Layer 3 of a small transformer language model trained on English Wikipedia (8 layers, counted from 0, width 128).
A neuron's activation on a vector x is GELU(weights . x), where the dot is the dot product.

Input weights of the MLP neurons that the questions are about. A number n stands for (n - 128) times 0.0053.
n37: 126, 106, 112, 124, 103, 159, 118, 58, 136, 135, 153, 90, 91, 147, 149, 118, 75, 127, 81, 138, 92, 109, 180, 97, 141, 85, 159, 163, 121, 106, 108, 155, 110, 158, 141, 137, 98, 93, 102, 102, 128, 60, 128, 134, 170, 152, 134, 88, 120, 98, 133, 136, 112, 135, 153, 103, 130, 128, 156, 56, 177, 159, 111, 144, 162, 180, 111, 140, 107, 67, 107, 105, 108, 146, 183, 73, 181, 151, 162, 162, 130, 169, 96, 139, 84, 120, 138, 107, 171, 105, 167, 95, 166, 71, 141, 139, 107, 110, 164, 188, 193, 166, 105, 159, 121, 120, 99, 151, 145, 126, 164, 104, 205, 85, 74, 145, 121, 116, 122, 163, 170, 147, 85, 131, 133, 142, 124, 144
n39: 139, 84, 97, 156, 122, 121, 152, 154, 115, 177, 124, 148, 127, 106, 131, 159, 90, 153, 116, 120, 109, 153, 158, 143, 70, 114, 121, 105, 119, 155, 74, 102, 69, 137, 137, 87, 113, 147, 150, 171, 163, 145, 150, 165, 148, 105, 131, 137, 159, 135, 139, 146, 174, 130, 173, 162, 156, 97, 150, 141, 125, 145, 118, 132, 105, 149, 204, 98, 110, 141, 123, 64, 119, 93, 119, 121, 115, 135, 126, 165, 158, 146, 78, 100, 156, 141, 143, 128, 149, 126, 119, 163, 126, 127, 96, 127, 121, 96, 146, 97, 125, 118, 122, 109, 139, 143, 132, 127, 135, 132, 95, 126, 103, 105, 139, 146, 117, 144, 90, 137, 155, 113, 142, 111, 112, 165, 109, 80
n76: 170, 67, 200, 123, 153, 126, 143, 93, 83, 121, 106, 92, 109, 135, 142, 146, 200, 149, 151, 95, 177, 93, 150, 109, 86, 110, 63, 72, 111, 119, 87, 136, 121, 123, 159, 164, 157, 226, 32, 176, 92, 188, 121, 92, 147, 38, 129, 124, 142, 154, 102, 126, 144, 121, 121, 120, 134, 95, 161, 83, 124, 185, 101, 94, 89, 120, 148, 123, 203, 85, 96, 81, 139, 114, 152, 81, 186, 117, 248, 139, 141, 153, 101, 156, 157, 166, 129, 159, 133, 156, 88, 139, 98, 138, 182, 146, 227, 70, 95, 103, 152, 154, 82, 103, 120, 159, 128, 160, 97, 63, 58, 114, 65, 167, 158, 93, 170, 164, 85, 122, 190, 162, 105, 140, 105, 92, 103, 147
n145: 114, 85, 212, 142, 76, 126, 76, 132, 198, 132, 97, 148, 108, 85, 142, 141, 172, 87, 59, 132, 80, 58, 167, 183, 116, 129, 101, 130, 130, 77, 181, 115, 77, 130, 120, 109, 154, 194, 144, 110, 138, 115, 82, 111, 152, 146, 154, 131, 201, 106, 145, 141, 128, 82, 105, 197, 159, 191, 91, 136, 100, 145, 166, 87, 171, 150, 180, 136, 171, 136, 209, 92, 131, 145, 160, 163, 114, 119, 100, 157, 106, 159, 115, 140, 122, 110, 120, 98, 147, 106, 80, 97, 195, 144, 118, 73, 133, 162, 116, 21, 154, 134, 102, 104, 115, 186, 147, 68, 125, 108, 148, 153, 84, 145, 188, 107, 139, 97, 95, 104, 117, 185, 186, 135, 101, 180, 126, 80
n210: 108, 82, 153, 148, 145, 147, 112, 114, 174, 145, 142, 98, 117, 139, 146, 147, 140, 107, 73, 157, 172, 151, 125, 164, 146, 103, 160, 146, 187, 119, 156, 63, 129, 112, 80, 119, 133, 160, 125, 133, 147, 123, 163, 148, 138, 76, 180, 123, 114, 160, 125, 87, 162, 91, 85, 139, 118, 111, 127, 133, 98, 140, 107, 141, 123, 153, 70, 104, 186, 147, 164, 124, 146, 131, 102, 71, 137, 173, 161, 154, 104, 128, 114, 169, 121, 123, 135, 91, 99, 103, 151, 171, 135, 102, 98, 145, 136, 171, 104, 157, 131, 125, 149, 114, 84, 157, 128, 186, 163, 140, 164, 110, 100, 122, 82, 149, 77, 138, 116, 123, 97, 105, 147, 88, 138, 116, 99, 89
n281: 90, 111, 122, 66, 147, 144, 114, 138, 137, 132, 141, 136, 142, 131, 180, 90, 127, 146, 133, 118, 147, 157, 166, 148, 114, 169, 92, 151, 121, 140, 147, 115, 159, 145, 172, 86, 110, 141, 111, 82, 138, 122, 105, 59, 114, 98, 169, 161, 111, 113, 136, 137, 113, 125, 96, 142, 90, 123, 125, 142, 132, 132, 140, 110, 93, 125, 127, 157, 142, 103, 72, 193, 126, 154, 165, 116, 93, 152, 94, 90, 124, 120, 197, 150, 196, 170, 157, 110, 89, 139, 85, 76, 170, 134, 132, 158, 56, 140, 132, 124, 150, 95, 121, 122, 117, 103, 171, 136, 130, 117, 126, 122, 87, 172, 146, 98, 129, 129, 154, 134, 114, 169, 145, 121, 109, 155, 188, 92
n299: 164, 145, 131, 155, 141, 105, 116, 75, 131, 115, 164, 122, 119, 135, 85, 81, 133, 186, 150, 133, 121, 108, 104, 216, 119, 104, 143, 151, 146, 146, 159, 127, 93, 122, 130, 191, 169, 111, 117, 113, 127, 140, 129, 136, 115, 137, 94, 167, 158, 128, 106, 186, 101, 85, 131, 147, 155, 151, 107, 60, 81, 128, 127, 101, 99, 146, 199, 124, 125, 126, 125, 96, 163, 90, 122, 163, 72, 162, 135, 123, 131, 106, 102, 93, 122, 158, 102, 191, 168, 103, 125, 151, 137, 148, 118, 92, 158, 138, 143, 145, 133, 158, 119, 120, 122, 163, 103, 71, 140, 114, 140, 124, 116, 132, 131, 106, 179, 98, 126, 111, 135, 112, 83, 106, 114, 93, 97, 130
n349: 63, 140, 114, 59, 111, 68, 221, 47, 169, 141, 96, 168, 181, 113, 133, 155, 190, 155, 157, 126, 101, 37, 144, 121, 190, 124, 144, 123, 128, 159, 197, 116, 197, 101, 98, 142, 108, 110, 170, 140, 157, 165, 98, 93, 121, 149, 77, 152, 87, 107, 151, 79, 94, 189, 109, 120, 146, 85, 150, 120, 94, 101, 145, 100, 122, 211, 80, 93, 125, 189, 186, 183, 75, 111, 92, 122, 90, 99, 173, 139, 163, 146, 124, 126, 109, 113, 100, 159, 85, 128, 194, 118, 137, 104, 159, 129, 155, 78, 165, 118, 103, 102, 166, 105, 113, 149, 74, 141, 127, 120, 146, 172, 148, 122, 129, 127, 122, 203, 128, 109, 183, 142, 121, 91, 91, 71, 97, 120
n350: 87, 104, 113, 115, 123, 102, 130, 91, 137, 131, 122, 108, 127, 116, 121, 143, 151, 151, 177, 122, 108, 150, 156, 108, 139, 146, 160, 166, 166, 130, 124, 133, 88, 145, 121, 117, 174, 130, 131, 102, 165, 181, 131, 91, 115, 117, 110, 147, 114, 89, 97, 74, 96, 119, 117, 119, 97, 60, 129, 118, 127, 66, 170, 88, 126, 125, 146, 148, 141, 129, 119, 174, 144, 109, 116, 110, 130, 136, 132, 107, 119, 132, 157, 80, 129, 132, 83, 143, 146, 130, 151, 162, 106, 163, 103, 175, 183, 144, 122, 154, 160, 123, 101, 149, 118, 144, 138, 127, 120, 176, 173, 115, 86, 129, 121, 158, 157, 90, 117, 140, 120, 119, 139, 117, 194, 109, 134, 91
n485: 59, 136, 122, 167, 130, 132, 131, 138, 162, 173, 161, 102, 154, 146, 108, 127, 122, 143, 70, 129, 201, 125, 135, 132, 122, 142, 137, 139, 144, 134, 196, 133, 146, 107, 114, 131, 70, 124, 100, 186, 172, 166, 117, 76, 153, 141, 119, 92, 62, 87, 151, 112, 107, 126, 91, 138, 116, 117, 125, 74, 141, 162, 118, 120, 151, 100, 92, 189, 118, 161, 153, 109, 113, 103, 134, 98, 57, 177, 120, 135, 101, 136, 169, 138, 133, 114, 116, 134, 161, 130, 156, 180, 125, 98, 125, 78, 60, 145, 123, 171, 81, 97, 112, 140, 108, 172, 88, 152, 121, 164, 124, 139, 168, 93, 78, 145, 146, 132, 94, 171, 114, 106, 82, 158, 116, 142, 87, 163
n494: 152, 105, 140, 107, 141, 161, 188, 53, 217, 117, 99, 160, 128, 167, 154, 128, 139, 167, 103, 144, 84, 159, 96, 97, 178, 115, 120, 164, 167, 135, 149, 174, 97, 108, 149, 156, 136, 132, 118, 105, 98, 152, 91, 88, 81, 63, 94, 158, 119, 134, 191, 115, 144, 116, 117, 135, 141, 67, 164, 142, 105, 146, 161, 104, 81, 187, 171, 119, 119, 143, 131, 106, 120, 163, 83, 144, 150, 48, 115, 68, 145, 143, 155, 80, 139, 98, 161, 117, 119, 106, 144, 151, 108, 131, 165, 132, 98, 54, 100, 153, 162, 72, 107, 64, 174, 104, 186, 162, 137, 65, 168, 161, 176, 118, 117, 155, 166, 92, 99, 144, 193, 147, 154, 124, 125, 148, 52, 134

Each question shows a token from some text and the vector x that enters the MLP there. A number n stands for (n - 128) times 0.029.

"==": 174, 165, 177, 86, 134, 109, 182, 98, 128, 142, 131, 82, 91, 127, 137, 157, 93, 131, 122, 149, 115, 89, 182, 127, 107, 175, 132, 57, 81, 147, 167, 111, 65, 137, 174, 182, 175, 100, 140, 138, 155, 157, 168, 196, 81, 165, 152, 130, 136, 142, 149, 169, 65, 121, 136, 78, 153, 125, 94, 96, 139, 151, 158, 129, 72, 109, 157, 113, 115, 128, 138, 126, 121, 153, 158, 81, 200, 125, 99, 39, 78, 127, 130, 189, 135, 112, 141, 150, 87, 163, 56, 64, 79, 145, 97, 138, 114, 158, 101, 159, 83, 75, 144, 130, 121, 171, 112, 121, 112, 206, 150, 111, 176, 139, 143, 115, 92, 157, 62, 125, 128, 90, 164, 136, 140, 97, 174, 103
Which three neurons fire most, strongest first? n281, n76, n299

" thus": 157, 151, 147, 111, 105, 114, 183, 129, 105, 129, 122, 79, 77, 135, 143, 125, 80, 163, 118, 142, 117, 94, 148, 133, 102, 165, 167, 113, 69, 141, 164, 127, 87, 99, 173, 200, 170, 142, 149, 122, 110, 185, 147, 189, 82, 166, 159, 128, 124, 160, 125, 168, 101, 130, 98, 90, 127, 125, 117, 99, 166, 140, 170, 126, 99, 136, 142, 95, 98, 178, 149, 138, 136, 143, 132, 92, 192, 137, 113, 64, 75, 120, 126, 191, 146, 140, 158, 133, 94, 173, 60, 62, 47, 140, 95, 137, 137, 154, 90, 133, 43, 60, 122, 138, 111, 141, 134, 111, 112, 221, 174, 120, 164, 122, 162, 141, 78, 136, 58, 94, 123, 84, 183, 149, 131, 131, 154, 93
Which of these neurons fires most? n350

"-": 158, 173, 166, 75, 124, 117, 189, 120, 142, 143, 149, 102, 96, 119, 147, 143, 69, 147, 110, 149, 139, 103, 161, 130, 103, 162, 144, 77, 87, 119, 188, 110, 67, 144, 160, 215, 157, 136, 163, 131, 119, 157, 159, 185, 110, 180, 151, 88, 105, 134, 145, 158, 107, 89, 93, 55, 150, 112, 107, 81, 121, 128, 153, 121, 95, 141, 163, 91, 134, 154, 123, 109, 117, 139, 144, 89, 192, 125, 105, 38, 93, 137, 148, 203, 111, 113, 168, 117, 91, 157, 65, 66, 51, 113, 102, 116, 125, 172, 94, 140, 95, 80, 158, 139, 119, 172, 93, 114, 94, 211, 149, 120, 193, 164, 137, 118, 92, 136, 79, 149, 133, 75, 173, 143, 150, 134, 165, 116
Which three neurons fire most, strongest first? n485, n210, n37

" it": 147, 143, 170, 71, 118, 119, 182, 138, 126, 147, 137, 82, 116, 136, 137, 145, 60, 173, 99, 144, 135, 89, 153, 136, 110, 156, 153, 127, 46, 147, 169, 129, 97, 117, 155, 195, 167, 120, 165, 143, 140, 163, 118, 203, 77, 197, 141, 133, 94, 134, 138, 155, 113, 111, 123, 84, 155, 98, 127, 110, 157, 140, 166, 105, 95, 128, 143, 100, 95, 165, 163, 126, 136, 131, 139, 87, 187, 116, 143, 69, 78, 134, 124, 199, 123, 132, 138, 119, 81, 175, 68, 55, 62, 118, 104, 125, 117, 151, 125, 137, 38, 67, 122, 122, 144, 145, 146, 110, 116, 216, 157, 110, 159, 146, 167, 159, 65, 129, 68, 108, 129, 78, 191, 143, 139, 120, 139, 94
The two highest activations, in order: n349, n39

" On": 181, 153, 162, 62, 111, 128, 201, 124, 107, 148, 169, 89, 109, 121, 141, 131, 39, 160, 117, 143, 109, 84, 184, 134, 123, 167, 176, 90, 83, 150, 161, 136, 61, 113, 152, 201, 185, 121, 155, 143, 132, 191, 157, 206, 102, 167, 147, 136, 100, 96, 121, 163, 107, 99, 127, 62, 150, 98, 111, 116, 145, 152, 167, 104, 82, 134, 176, 98, 113, 171, 133, 118, 108, 134, 124, 96, 184, 103, 107, 82, 69, 141, 139, 166, 107, 120, 169, 126, 74, 160, 62, 80, 69, 133, 112, 127, 141, 166, 73, 138, 59, 90, 122, 115, 138, 138, 114, 110, 106, 195, 150, 112, 198, 121, 135, 123, 86, 120, 112, 137, 121, 103, 178, 120, 168, 147, 159, 81
Which three neurons fire most, strongest first? n350, n39, n494

" According": 177, 169, 156, 63, 109, 115, 196, 99, 104, 132, 143, 68, 115, 133, 141, 129, 68, 166, 117, 129, 105, 75, 184, 149, 108, 157, 186, 68, 83, 148, 163, 124, 74, 118, 148, 169, 188, 130, 147, 108, 128, 173, 169, 192, 83, 171, 157, 151, 132, 143, 124, 165, 85, 117, 100, 78, 123, 92, 101, 113, 148, 151, 168, 118, 94, 129, 187, 128, 116, 153, 126, 106, 128, 162, 134, 100, 181, 93, 102, 58, 86, 153, 157, 190, 135, 108, 170, 141, 82, 164, 68, 70, 81, 156, 93, 124, 159, 147, 91, 137, 89, 85, 115, 121, 123, 145, 127, 97, 100, 199, 177, 115, 175, 130, 155, 130, 79, 115, 73, 131, 125, 74, 175, 146, 182, 126, 150, 85
Which neuron fires most, and how strongly? n350, at about 2

";": 167, 140, 169, 81, 113, 132, 195, 127, 130, 125, 170, 76, 95, 132, 138, 188, 81, 152, 141, 161, 153, 92, 159, 131, 82, 150, 150, 72, 94, 142, 180, 142, 82, 101, 152, 201, 180, 144, 139, 147, 114, 166, 161, 197, 89, 158, 150, 135, 92, 142, 114, 144, 83, 94, 105, 77, 128, 128, 88, 96, 137, 130, 153, 110, 78, 153, 161, 96, 108, 146, 151, 106, 123, 152, 139, 113, 196, 128, 109, 53, 109, 127, 130, 202, 123, 103, 156, 110, 86, 172, 45, 64, 58, 136, 102, 130, 115, 162, 81, 130, 88, 54, 151, 157, 133, 161, 118, 135, 119, 201, 151, 102, 170, 108, 163, 133, 82, 138, 98, 143, 138, 90, 184, 126, 110, 123, 159, 100
Which neuron fires most, and how strongly? n210, at about 0.42

" the": 178, 136, 148, 64, 114, 143, 190, 138, 132, 122, 142, 94, 95, 106, 145, 137, 93, 138, 111, 157, 110, 119, 162, 144, 91, 150, 144, 103, 76, 122, 157, 107, 66, 111, 161, 209, 187, 119, 122, 143, 133, 178, 151, 202, 87, 187, 146, 119, 103, 138, 168, 137, 102, 116, 124, 79, 138, 124, 98, 100, 121, 151, 177, 121, 81, 145, 160, 110, 92, 149, 127, 126, 104, 143, 143, 91, 194, 100, 118, 82, 114, 135, 148, 168, 130, 136, 166, 154, 100, 152, 59, 48, 55, 133, 109, 142, 126, 165, 103, 133, 28, 68, 140, 114, 140, 170, 137, 118, 106, 222, 151, 113, 159, 117, 128, 130, 81, 108, 104, 149, 124, 63, 201, 132, 136, 147, 160, 100
The two highest activations, in order: n39, n494

"\n": 179, 154, 150, 75, 119, 121, 174, 113, 119, 141, 159, 83, 75, 123, 147, 139, 71, 148, 115, 166, 141, 83, 170, 119, 113, 162, 153, 81, 86, 138, 169, 118, 66, 150, 175, 187, 178, 131, 163, 136, 122, 165, 154, 181, 94, 204, 162, 129, 134, 143, 135, 166, 83, 139, 90, 78, 139, 108, 89, 86, 130, 151, 150, 133, 83, 137, 174, 93, 113, 155, 147, 128, 119, 148, 143, 90, 192, 106, 83, 46, 88, 129, 140, 188, 133, 111, 155, 140, 73, 160, 48, 71, 70, 135, 107, 105, 130, 163, 92, 130, 81, 71, 142, 138, 122, 162, 106, 108, 82, 212, 151, 102, 179, 146, 146, 123, 88, 135, 75, 146, 119, 106, 182, 148, 140, 117, 175, 108
Which of these neurons fires most? n145

"hr": 150, 155, 167, 74, 118, 93, 180, 109, 142, 135, 150, 77, 109, 122, 121, 120, 93, 139, 122, 157, 124, 116, 167, 125, 123, 138, 129, 75, 55, 150, 169, 119, 80, 83, 155, 205, 142, 113, 151, 110, 102, 181, 163, 216, 99, 210, 171, 132, 109, 144, 134, 163, 71, 94, 107, 63, 150, 100, 107, 103, 138, 139, 170, 119, 99, 134, 155, 134, 114, 167, 152, 93, 115, 114, 152, 105, 178, 154, 118, 86, 109, 144, 142, 189, 115, 110, 173, 109, 103, 177, 64, 81, 32, 124, 128, 113, 122, 165, 97, 127, 86, 57, 121, 145, 111, 189, 126, 119, 117, 208, 159, 101, 184, 133, 149, 120, 86, 122, 90, 142, 143, 76, 162, 144, 151, 123, 171, 102
The two highest activations, in order: n485, n299

" |": 158, 145, 169, 79, 116, 137, 202, 125, 140, 138, 163, 71, 105, 116, 138, 192, 70, 144, 135, 159, 151, 90, 158, 119, 94, 150, 149, 74, 76, 139, 178, 133, 69, 120, 162, 209, 159, 139, 141, 138, 119, 170, 173, 197, 89, 170, 158, 126, 112, 144, 121, 161, 79, 111, 95, 70, 140, 121, 93, 100, 126, 135, 161, 102, 84, 118, 173, 106, 127, 164, 141, 112, 119, 137, 145, 99, 200, 133, 112, 61, 100, 134, 151, 197, 126, 98, 160, 115, 80, 159, 57, 69, 57, 120, 120, 122, 115, 160, 82, 125, 71, 60, 142, 136, 125, 150, 96, 113, 112, 202, 158, 109, 179, 126, 159, 129, 94, 155, 86, 143, 138, 88, 181, 132, 111, 122, 150, 112
Which of these neurons fires most? n76

" many": 163, 147, 126, 86, 107, 151, 199, 123, 149, 138, 126, 98, 90, 125, 159, 124, 54, 161, 98, 127, 118, 99, 173, 153, 101, 173, 152, 86, 64, 130, 170, 132, 78, 133, 132, 196, 151, 131, 127, 125, 134, 188, 151, 199, 95, 166, 170, 133, 126, 168, 155, 138, 93, 108, 114, 78, 124, 140, 90, 115, 143, 120, 161, 127, 99, 153, 167, 115, 108, 137, 153, 132, 127, 152, 137, 95, 186, 129, 117, 59, 78, 116, 148, 166, 120, 119, 160, 131, 83, 179, 67, 32, 59, 123, 90, 169, 134, 141, 132, 120, 46, 73, 150, 108, 120, 150, 127, 113, 120, 205, 167, 98, 170, 119, 136, 146, 74, 121, 74, 127, 135, 74, 177, 153, 161, 124, 164, 102
Which of these neurons fires most? n281

"===": 169, 165, 167, 80, 120, 109, 188, 95, 145, 144, 132, 88, 101, 108, 151, 147, 82, 135, 120, 142, 148, 109, 172, 127, 109, 171, 130, 57, 81, 137, 176, 108, 68, 144, 184, 201, 172, 122, 144, 131, 141, 155, 173, 190, 78, 169, 157, 126, 141, 154, 157, 156, 87, 107, 101, 56, 158, 113, 90, 89, 137, 164, 155, 127, 88, 116, 165, 103, 121, 154, 126, 138, 128, 140, 150, 85, 194, 105, 103, 52, 72, 131, 137, 202, 138, 105, 156, 139, 101, 160, 49, 72, 68, 131, 103, 131, 125, 173, 92, 141, 77, 77, 145, 113, 104, 156, 102, 124, 105, 200, 152, 109, 177, 144, 139, 120, 103, 146, 60, 137, 123, 88, 167, 131, 154, 111, 172, 103
Which of these neurons fires most? n76

" following": 176, 150, 134, 78, 104, 120, 193, 122, 96, 115, 144, 65, 92, 130, 128, 140, 81, 148, 113, 152, 114, 91, 169, 140, 118, 181, 172, 81, 60, 167, 151, 133, 72, 108, 169, 209, 164, 130, 132, 154, 138, 180, 137, 212, 65, 171, 144, 114, 122, 149, 121, 142, 120, 133, 107, 73, 126, 113, 108, 106, 159, 145, 154, 119, 74, 112, 162, 124, 116, 162, 140, 116, 135, 152, 142, 98, 197, 148, 106, 90, 67, 148, 127, 148, 125, 128, 158, 121, 83, 163, 55, 77, 57, 135, 86, 149, 136, 156, 91, 176, 64, 70, 109, 104, 133, 138, 112, 122, 125, 197, 165, 113, 189, 114, 129, 129, 91, 141, 82, 114, 150, 98, 175, 126, 183, 135, 173, 80
Which of these neurons fires most? n350

"ov": 172, 174, 157, 59, 114, 132, 171, 127, 144, 127, 182, 64, 123, 143, 114, 126, 79, 136, 105, 146, 134, 69, 156, 125, 119, 130, 149, 92, 67, 132, 192, 133, 73, 107, 167, 199, 144, 120, 125, 135, 121, 169, 145, 213, 94, 202, 165, 130, 104, 150, 136, 142, 108, 75, 118, 71, 124, 112, 125, 99, 141, 166, 183, 113, 98, 122, 140, 135, 108, 189, 121, 117, 129, 158, 144, 101, 157, 137, 113, 75, 88, 142, 134, 203, 131, 102, 165, 140, 88, 174, 45, 64, 55, 105, 84, 100, 132, 163, 103, 134, 79, 74, 159, 142, 155, 186, 119, 118, 127, 196, 153, 96, 182, 106, 121, 108, 97, 137, 109, 128, 152, 68, 170, 135, 123, 113, 170, 109
Which neuron fires most, and how strongly? n485, at about 1.4

" was": 182, 177, 159, 86, 113, 129, 196, 139, 139, 135, 148, 82, 94, 133, 130, 164, 99, 151, 138, 176, 123, 78, 155, 141, 116, 154, 172, 85, 66, 135, 171, 114, 74, 112, 150, 217, 161, 115, 148, 130, 102, 168, 134, 198, 61, 177, 146, 144, 120, 139, 145, 164, 77, 108, 96, 95, 139, 106, 104, 105, 158, 122, 156, 115, 84, 134, 127, 126, 103, 164, 140, 147, 103, 145, 140, 88, 202, 122, 127, 66, 89, 121, 135, 182, 124, 124, 144, 146, 84, 149, 82, 63, 39, 141, 81, 106, 134, 140, 88, 139, 71, 71, 162, 140, 126, 146, 125, 114, 137, 210, 172, 107, 174, 130, 135, 100, 66, 124, 86, 140, 150, 89, 180, 136, 132, 115, 151, 108
Which neuron fires most, and how strongly? n349, at about 1

" fellow": 167, 154, 135, 100, 102, 147, 204, 122, 133, 125, 135, 107, 130, 131, 145, 136, 63, 149, 122, 131, 122, 86, 166, 145, 86, 172, 152, 92, 60, 139, 169, 147, 68, 120, 145, 199, 155, 166, 147, 130, 120, 157, 161, 206, 83, 175, 147, 131, 133, 167, 157, 140, 77, 104, 102, 84, 130, 106, 111, 89, 122, 127, 149, 115, 82, 139, 167, 105, 115, 164, 157, 130, 132, 159, 142, 89, 186, 124, 124, 78, 111, 113, 129, 162, 145, 107, 168, 125, 75, 153, 64, 76, 48, 123, 92, 131, 138, 144, 107, 151, 14, 64, 138, 116, 135, 158, 134, 124, 117, 216, 175, 103, 159, 101, 152, 125, 84, 97, 96, 157, 131, 71, 181, 136, 160, 137, 161, 88
The two highest activations, in order: n39, n494

"ated": 161, 143, 190, 76, 112, 141, 210, 114, 106, 137, 154, 90, 102, 137, 104, 126, 54, 151, 126, 162, 124, 87, 156, 145, 87, 154, 157, 86, 64, 156, 155, 122, 74, 124, 143, 207, 166, 112, 158, 101, 134, 164, 158, 214, 80, 196, 138, 123, 118, 153, 147, 164, 108, 117, 120, 64, 125, 106, 84, 110, 175, 152, 160, 121, 61, 131, 170, 93, 117, 115, 151, 91, 116, 137, 155, 100, 186, 139, 118, 69, 91, 135, 143, 174, 112, 110, 151, 124, 104, 172, 54, 65, 62, 139, 106, 117, 132, 142, 87, 114, 81, 83, 139, 141, 148, 167, 93, 123, 116, 199, 165, 107, 171, 141, 133, 127, 97, 141, 92, 162, 127, 83, 185, 123, 148, 129, 144, 114
Which three neurons fire most, strongest first? n299, n39, n37

" bank": 163, 169, 164, 44, 107, 101, 179, 122, 125, 121, 146, 83, 101, 118, 134, 107, 81, 161, 117, 138, 99, 114, 161, 130, 98, 153, 144, 97, 62, 114, 183, 134, 82, 103, 134, 213, 147, 102, 139, 119, 109, 154, 175, 203, 106, 162, 167, 144, 100, 145, 125, 159, 114, 119, 132, 89, 138, 136, 113, 92, 122, 138, 154, 95, 73, 114, 149, 142, 95, 160, 134, 135, 117, 161, 158, 113, 190, 121, 132, 86, 118, 151, 151, 185, 138, 130, 151, 154, 108, 196, 42, 57, 59, 128, 93, 139, 159, 152, 139, 156, 64, 49, 139, 120, 137, 163, 121, 112, 139, 215, 138, 108, 177, 102, 156, 92, 76, 81, 93, 113, 123, 98, 197, 114, 139, 138, 152, 122
Which of these neurons fires most? n299

"offs": 173, 156, 173, 82, 115, 119, 192, 117, 132, 131, 155, 102, 77, 119, 125, 136, 84, 154, 128, 151, 131, 90, 164, 146, 108, 151, 148, 95, 62, 125, 173, 136, 73, 93, 164, 205, 175, 130, 155, 126, 126, 142, 143, 197, 84, 203, 160, 156, 125, 170, 110, 163, 90, 135, 143, 85, 131, 126, 87, 88, 152, 156, 168, 88, 85, 120, 131, 119, 110, 187, 141, 148, 136, 144, 156, 104, 181, 137, 107, 64, 118, 89, 137, 179, 120, 78, 163, 138, 114, 136, 63, 73, 31, 123, 94, 111, 126, 194, 116, 141, 51, 87, 138, 116, 118, 148, 112, 114, 85, 200, 159, 110, 199, 117, 131, 117, 87, 133, 89, 126, 142, 76, 175, 108, 161, 118, 168, 91
Which neuron fires most, and how strongly? n299, at about 1

"arg": 148, 153, 177, 85, 117, 114, 189, 113, 123, 126, 155, 81, 119, 122, 116, 98, 59, 157, 122, 147, 117, 85, 168, 101, 115, 137, 131, 95, 68, 172, 167, 130, 92, 108, 157, 203, 151, 145, 131, 130, 144, 147, 128, 224, 84, 225, 170, 126, 99, 137, 148, 146, 93, 102, 139, 75, 154, 108, 105, 71, 170, 168, 186, 117, 71, 143, 138, 112, 113, 173, 144, 138, 109, 141, 131, 107, 174, 138, 105, 98, 104, 147, 131, 185, 130, 105, 154, 134, 84, 150, 44, 54, 54, 131, 92, 139, 113, 149, 112, 146, 58, 82, 154, 100, 126, 166, 125, 119, 136, 196, 152, 113, 177, 85, 176, 132, 64, 142, 111, 158, 142, 81, 157, 124, 130, 136, 159, 118
Which of these neurons fires most? n349

"re": 154, 178, 185, 79, 113, 155, 199, 126, 157, 135, 139, 79, 93, 132, 129, 122, 99, 162, 126, 149, 128, 88, 174, 107, 83, 133, 166, 79, 78, 132, 192, 129, 97, 102, 148, 193, 150, 122, 152, 94, 132, 188, 132, 226, 118, 203, 160, 135, 112, 145, 133, 138, 82, 97, 105, 84, 122, 116, 103, 88, 147, 153, 180, 117, 104, 145, 123, 104, 125, 183, 148, 136, 103, 157, 151, 89, 174, 134, 130, 57, 99, 130, 124, 177, 139, 98, 155, 127, 98, 173, 77, 62, 36, 145, 91, 126, 123, 158, 88, 123, 70, 85, 133, 124, 128, 170, 128, 104, 109, 201, 119, 134, 193, 128, 137, 111, 76, 128, 82, 127, 129, 76, 153, 120, 152, 122, 163, 97
The two highest activations, in order: n349, n485

"4": 197, 161, 174, 78, 119, 142, 181, 124, 137, 135, 138, 78, 71, 152, 158, 136, 64, 148, 101, 162, 129, 91, 184, 130, 94, 156, 156, 93, 66, 134, 167, 131, 81, 120, 132, 197, 150, 115, 157, 146, 133, 158, 147, 210, 43, 194, 146, 125, 110, 170, 130, 152, 73, 102, 102, 96, 135, 114, 95, 85, 138, 120, 175, 127, 102, 117, 134, 110, 126, 154, 151, 123, 110, 140, 140, 84, 185, 158, 118, 66, 90, 134, 132, 186, 105, 120, 165, 136, 83, 166, 77, 55, 55, 123, 97, 104, 142, 176, 114, 140, 94, 68, 157, 110, 116, 166, 107, 107, 92, 199, 147, 120, 186, 115, 143, 140, 94, 148, 97, 116, 124, 88, 175, 132, 149, 158, 151, 100
Which neuron fires most, and how strongly? n210, at about 0.37

" of": 167, 156, 158, 74, 106, 136, 178, 119, 122, 134, 136, 99, 90, 116, 125, 146, 50, 152, 118, 147, 115, 90, 190, 136, 94, 145, 147, 76, 70, 147, 154, 124, 72, 132, 172, 202, 184, 131, 151, 132, 121, 176, 145, 190, 84, 194, 152, 102, 136, 131, 161, 153, 120, 109, 118, 98, 147, 120, 109, 107, 148, 139, 180, 133, 58, 132, 165, 103, 117, 136, 128, 123, 109, 163, 132, 89, 183, 138, 97, 87, 102, 121, 122, 180, 115, 97, 178, 137, 93, 164, 55, 59, 51, 156, 95, 132, 140, 154, 102, 169, 47, 52, 136, 102, 102, 153, 115, 144, 111, 190, 161, 99, 176, 146, 150, 124, 96, 118, 76, 148, 152, 87, 197, 131, 145, 122, 167, 92
Which of these neurons fires most? n39

" be": 171, 163, 146, 107, 109, 130, 169, 135, 139, 153, 146, 88, 93, 144, 134, 136, 90, 151, 121, 157, 114, 65, 165, 125, 107, 142, 171, 108, 82, 159, 171, 116, 85, 116, 153, 210, 163, 126, 148, 136, 102, 163, 142, 197, 83, 181, 153, 115, 118, 143, 154, 162, 83, 120, 120, 79, 130, 105, 118, 85, 145, 137, 170, 121, 89, 137, 140, 104, 100, 167, 163, 128, 108, 156, 139, 74, 198, 129, 120, 61, 118, 134, 125, 192, 137, 117, 151, 156, 81, 185, 70, 63, 19, 143, 91, 144, 124, 137, 109, 135, 46, 56, 141, 133, 116, 142, 126, 100, 113, 199, 162, 120, 181, 137, 151, 135, 73, 125, 70, 103, 161, 96, 172, 136, 133, 103, 153, 100
Which of these neurons fires most? n349

" Charl": 168, 158, 121, 56, 91, 142, 179, 145, 150, 141, 160, 90, 133, 120, 179, 125, 70, 154, 133, 131, 118, 102, 213, 120, 104, 153, 152, 79, 72, 145, 169, 118, 68, 118, 148, 215, 169, 113, 140, 121, 126, 156, 174, 194, 91, 196, 172, 120, 110, 145, 129, 171, 63, 110, 123, 107, 131, 108, 96, 88, 111, 136, 184, 110, 95, 131, 146, 129, 118, 168, 137, 117, 99, 139, 136, 105, 187, 133, 108, 74, 80, 144, 106, 170, 141, 114, 146, 116, 85, 163, 56, 79, 48, 146, 105, 130, 155, 153, 117, 149, 58, 70, 147, 102, 126, 188, 159, 126, 105, 188, 170, 99, 164, 84, 144, 122, 73, 108, 129, 169, 123, 77, 127, 119, 148, 140, 173, 105
Which of these neurons fires most? n350